Layer 3 of a small transformer language model trained on English Wikipedia (9 layers, counted from 0, width 64). Numbers have three digits each and are written without spaces.
A neuron's activation on a vector x is squared ReLU(weights . x), where the dot is the dot product.

Input weights of the MLP neurons that the questions are about. A number n stands for (n - 500) times 0.0016.
n15: 793567437270762734349658449603497565537691403549381358587409576590568349505560083555214657414111238525490434387376612631371502343734270402622446659744463578461454375671563574398777630677402641
n28: 270467613338568384308701499413728408523499403242507621505643768626721740517696776550612315332279401474418364368261481433399572471699612537571371396562546456664102517422436308746560747538714566
n34: 410441469320203923481712551376518546838429648343351542485548673433471276258350346505424258620582560511634499525518419463630367570870659737376196581716576432268401724355406378568292432507431637
n47: 476500203173534370380478524273509473717316548633571609434513615606606677385379664247550755489412621354567653488549635423646305466546491595381384668512862553260546465546262609501512723658550482
n49: 707279586413792536667449651543476546345596483540649557191108614392716625156455256469820151473525487511515470567596508503566357610542429378774380533592128633385534505408669424244499413422654636
n53: 416402715633773517298526557372305363421656311649612389190589559398270499520256499420322844267658643532455395539655331745547564434624393490308541555256462343499546634733490543544579549504570655
n58: 564474609538533694638471602568596487692602401513752535428126516407685224307691285408210515353458554236711525687529676481528532431505496699286416421691688440433528221706354486558418403329422645
n67: 589379570498415700389741472417637705935426614558494329635656448557653774555284332371401481352337531442494480387518338550331590503693343253211655471532228262488690629678377649476477910506473724
n77: 473617715403279448560506524780479757687741362419346327727365634338629522303307488585330565427586469499799855556667386419542486429527638369418485409297333371614417192505537704418483569465423605
n79: 501655464578509724502612294503638471539349578339537235628523585565470414487474763256347681436514532698357457631605441615334305688649620649436608534395286355412507273463575412884386751343738410
n80: 550349351666740481392318393296454592629556475500691331388416431547523601596330545539588507342559372464763556556683505376722484490315415541579425445497456619388560537686302453304440540447654710
n89: 482334503489406474493432585295389599559385704411563468423575461577274503369307723535524496405454170474366426494671412537573510558462538774465630262434777728519311681694336433483538509325759658
n98: 549436380390477706697612451642747346286543269617550496409477563275249276427210719603443268675490465110405587644578510670896644424438538532425516421371528825414568426345396396569471261474668593
n103: 495519625458472612614609408357322429459525548195795288411438490554584463443258407370709624484368618530421748380296519844696423617621642548377651259366519600491708501522353290596650511369561756
n116: 573713571766490499420200588494612654406449516758315460448481721614556409502347544748465368609697402511633662455215081638543389417622698276553660600670235527385740518620547396338396546261437461
n117: 298211508699687440603514576433707600577843391519412370495348472384449549578470559272451525622681436244484446537420377389654447426197349561606402348674725697739604484464538098713725645550567396
n121: 682210491537550437276552439319428530346553622655649400393461677437391524520625538465358595334756194509425721468599583630438439480691725729417233279394705373427269594669438329631490735781470233
n143: 273385539535665640611526494566495679592849591276560603430486280790659361358326375424599563458554372667091615517561542410460489141536426384364650589359820165852478605545587359259509309569463657
n148: 586447548421287487571428746760290628441236413562427694545393682383774595346187563408498467434524494610631241609532535485488669699305254714436457577496420455652454890544448390413450486393683483
n159: 534573422625543593378507602381498503530636554510699482454639592592370427505392407295652568562689471519259432497646218612693667632405392256443299525365537479438577463565521438663408526496689218
n165: 445372574584784363581414534521540682586818411552456583608447169435450458443722356555446615744478431486459654451498638627584222476329656559721554523451605483370443575362701356658549567436488461
n173: 528642550462613491352385699608414582309749414559459573402608545383506086501634570628170434463459333254577594507619417575381543626332361413696589451545375675415629309462596762314503372611696444
n198: 624400673482486541380378791384586443645568508413548121126394705368451432294500414348421334521624496653533430413482634573767262592563608648493538223221579574617414594640544569533569622650535624
n208: 420662379562514525470232516367698422349435537545631465509461399364598468410287417492303526650425576461635403610696563672480165698658355458508680591547415541628611724916516468644457505502563399
n211: 377406383584573491471620245366602500693667699336726347504223383596585621622143229497236558458475344534366668626481690590352586788476586414507267639597566147531794335447636358521381715385565605
n217: 572427599617589483341298571500139422714665355644614515426677609523485658457492715225611303525295576550373259356778380651382522811297598573427476414320534333296405698510504382584434565448681483
n233: 408571377546595632421534620358305543202470406294476545424403370374588227287529675722370307410534347806735810384624279461396465488417592544545537772302406702433583563732576422139636372619421484
n235: 540457411519723508561576275743761622463533484635331605580189316639836611326414183426521385721443429375377577787430550836392549409387835538428394532243396518241431653619506607522584451636418496
n237: 588438482591562470363471325590636466609415350753026546618423412528454587562478716445725493403599403634551510770291315866598639358210479555459479313659489623528559404502409398464673599513566430
n242: 382395514431509497487669461518232599404548347548411695575542468436564343633379561447372789431644447517716576449461687668587165393758383729593640415267748434491587352575488576395586393684301414
n253: 664246491179602393496530606693638626750736528538487256578600458670216595506575675520136647319629490351641405535594558485292594567573602405362556393404360424468458845591189538553590584691440402
n254: 746544258358549480665475497696876438537591487445700493134533599662431442201469383667292725476368410405587552566383659405545480502474704461472451232228453573585496515840359393322670739456527513

Each question shows a token from some text and the vector x that enters the MLP there. A number n stands for (n - 500) times 0.0079.

"ue": 486639349604422280704558670649526401460403571544351536505518455523716348744550493381409545639645728637503455415524508309545697378564465440553306510529476460541352445403464466566509538299425356
Which of these neurons fires most? n148

"ock": 441453344542507380504541524676372264337500657552438503432669240489504531534628493415430460492739684583558645382658531370527679480650548392479378607453438648584313563463434673452412429454411409
The two highest activations, in order: n233, n253

"er": 557445458576521293637694537604461477415569545494403546406575304311551520633612633449476421563509610680718589240511551416523607603480578334553345524476555435503453276666571520553380362454445248
Which neuron fires most, and how strongly? n233, at about 4.8

" her": 447554306677523342580530493471509557434494575467447366281622484342684520611518467338420671644571767444477370456466447257584696389481556508401447531599475455609535544496685767537393365424459490
Which neuron fires most, and how strongly? n53, at about 1

" support": 455546422727535503503498540541710508459390604350313477385644260352407589744573519314456486578569663495498488530564576431635721397505622470443468521433335536544311423652558589622383412469256508
Which of these neurons fires most? n235

"st": 528531447659605307489501485626446499408470631415340487344495370328607486790727511394520630619435572558577573388600603551513632570524510425485625329555464628686379409616523498480334374214459328
Which of these neurons fires most? n173

"re": 627585392497405389687572597548573428503555669596482478366594373405498486586656505439469508584563544752623489323485552510553684457656439315554221478452491444434420489573687534500417286279386319
Which neuron fires most, and how strongly? n159, at about 3

"us": 532565497533690344568596418588475465520411745660440485360489257434365682558579529391319504448655553509439571379502661374655722524723492440561380408438450565428481395541592440652441408420335318
Which neuron fires most, and how strongly? n121, at about 6.2

" His": 530546239583522414641407419560433461404502637508537359396618427319690488648553556408578748688592611461553487496473447341545717383502546372423382519568485392615378650519573698459388285407374513
Which of these neurons fires most? n143

"S": 509374258534491362445444713643497480368471737631569580432432496273513634663681459481611379609543505568535546368436685339692677298561403396665482542521417406516388427579422619414466483396535435
Which neuron fires most, and how strongly? n49, at about 7.2

" hold": 334426350667607566460472476588529491453506672488359489497589403331360552722505389290417428576582839538455472349486548499586663506418657555561444562416287591545363501675554569638391370500306539
Which neuron fires most, and how strongly? n235, at about 2.7

"te": 338396319749691402605569485560592354555488846488372448496427388484406450774550527330421612656711683480545423324524451326527632534446480451513370431538632496386515464592605479461494432362482401
Which of these neurons fires most? n117

"ans": 568514359582653416563510487584470420562494686612305486344565248406541666561445553389448554602499524550424503336743604382683643311559538386511269714376350548583347420431563506656514491471461443
The two highest activations, in order: n159, n165

"ad": 538563532541609288462519622696517448354332578576447560410514438346539466728566452481564573568497718596521317274491678256649690502474475398548411355551402625580369604568518452650391400417440424
Which of these neurons fires most? n148

" R": 538413412458469431511570558543416461487544586546342432519513223275547606653527499452609577685600681535485531297411545349739620473419586411646303387598457574469405359660635662433293383414520641
Which neuron fires most, and how strongly? n165, at about 1.5

" Cl": 506499495475357438466601496515540297438386647499578440407674270257563705648696509353475551598627489570418548438361585487562619405374627427461383378668476549463391523632688772614351395489397443
Which of these neurons fires most? n121

"ile": 494514465516561352546437633564426350342347615668496561449557488460565451656494621478430506716556754570615539302571569301494745429596489329437262460607599468535394375519607516547426475353402347
Which three neurons fire most, strongest first? n159, n47, n116

"ust": 394548413787606399442685594738530408511564628408392634596525414422646376473630568354460512473611658540444575347457583452486634492486430411421413553504444370612455392506683517608309450228307487
Which neuron fires most, and how strongly? n143, at about 5.3

"ell": 454506534447507401535626521722501462353425809549242600543516357529591444679561468415471441611602477631383366364542585418512717450481633451484266483489367620546320497591492521727423377461438404
Which of these neurons fires most? n235

"imes": 403529420563645406591527427562610469443541581630494496382646414370453473537488525307382397733585709553447612520511642261682784453638514522524456489467435481404353408420635506456371432302380438
Which of these neurons fires most? n98

"r": 513503481462402276658765742662415438533445615602414399432599282337528484609610544287495436598447444687453618251494516404604629573573486466544434434651544631395378572586430528397429333427511461
Which three neurons fire most, strongest first? n89, n148, n34

"v": 550642392584515529454719775731405435380483865427396584573416348331366417512577464387463518654590434599397529412438497457548457477540428505650348432609435620471495467739516679344482250413380428
The two highest activations, in order: n233, n173

" part": 420576366677386426480526570507561462555312557430307482254750426441525584651573383367330443508485777567474375373546496494633644431531563504605491509605455423615425444599572788693390468453405487
Which three neurons fire most, strongest first? n67, n198, n208

"amil": 413510418637561334357562566445422416500481691564281479558600384399459622658443438347553497623317470700419453333578588386622580390692627483493347590711530384662407554644608491477484447429282531
Which of these neurons fires most? n143

" at": 367567336495605456532372527596511636455551739373420386485375459256424510513613594408452696636456774591371452600478579284511654463497602409658564390492524614498322383638463628620323441438370547
Which neuron fires most, and how strongly? n79, at about 1.3

" resp": 447653421568502526457534741527453556617447684438457486370562359247458708508666675279422534594557600423457431493423494410483644446417545505472670476620319574534407359663667513581394378430171554
Which three neurons fire most, strongest first? n58, n67, n117

" Her": 522565261544501346562479575442538443416483611505378368405596470196693507680425561428524772622549614556435461419485496296579653433407577426445406477662465380637488602549722759470404381434405542
Which of these neurons fires most? n148

"s": 518389444715631348585590389579492480471393691612466584301589245507553680558670574391374408705566665548480584321529603279663650429563532408499479473450382568512376393422428564522410498330468393
Which neuron fires most, and how strongly? n165, at about 1.4

"ce": 548508384640599354525630429527600453450447660641444411384585375468616533707625479337333500672631660558447583408534685396594712500464487472558363466465456514445394233595672500519402367394340311
Which of these neurons fires most? n211

"ir": 435609352487587299475665530597421380483579668606299469419461402503605514710437484373584401452373468539516619522567649298440528258687477521561280496615414525615400673565732629705425521438474339
Which of these neurons fires most? n28

" and": 481691436517598393572486486519494683475500608391499387459565404228566576554665535403421464675486648566390516491432434360497802432628488553551423369525575722549363331461507586473442348459264411
Which neuron fires most, and how strongly? n77, at about 0.38

"2": 409482354640553410528395497725496415503471702653363437285427500461459554868680502406549586598543624535554466358425608471534683503548389444570506393434585531547383305582514707426444259354376573
Which three neurons fire most, strongest first? n242, n237, n173

" ent": 492604433811431527515538733501463391425605728345379526454521458281447459615520600358517522631513748426495445450484571563638540413484595551597478511514388478589234472581454632657353325265303466
Which three neurons fire most, strongest first? n34, n198, n208

"ic": 386548447589598414434554572443431429566435680461477520482374334390500524795641608531420281682576380591497525376420751387559602481508567583479222516649420588684326447658369510603419531479203375
Which of these neurons fires most? n121

"es": 559469386685598323682584417627652456557421616617539508325493359466443548557562501376319600711652660565485430339487584282690686488467533488617524469372383517444417341466431436642417390403409437
Which of these neurons fires most? n254

"he": 532603456596598378661531427395479293479523648517477365396565441321481412771854552428434543653545605585660598273550500423471584423566420405355345451543646632538533548515537579513351312498351351
Which of these neurons fires most? n121

" off": 350556348635393464504456536614452552534417770336430566359571369375475445610617549390419576525605821568508291488479409436520632500480657396603673572470485563604229446510544612686371460425388435
Which of these neurons fires most? n79

" is": 391610432528697465676515527488477662464324567589571572335563351223400509480535534332479508656429818436404553546378466396592684489652554526572422518362320542520432419576467674595415398368389592
Which of these neurons fires most? n98

"ut": 473538380484648556492563554775410328348591795512362491388640271489653564564561479339410520442441644612510564559603555257419472387644502385461414511535369339763354493473661612489503537422432581
Which neuron fires most, and how strongly? n143, at about 14

" in": 371528299504594555641395484574661620423501656473475448309475492305381520581714553455429571649545691516423512536482491450491746435448538385592594331472512562610329384632390560721372399381319509
Which neuron fires most, and how strongly? n254, at about 3.4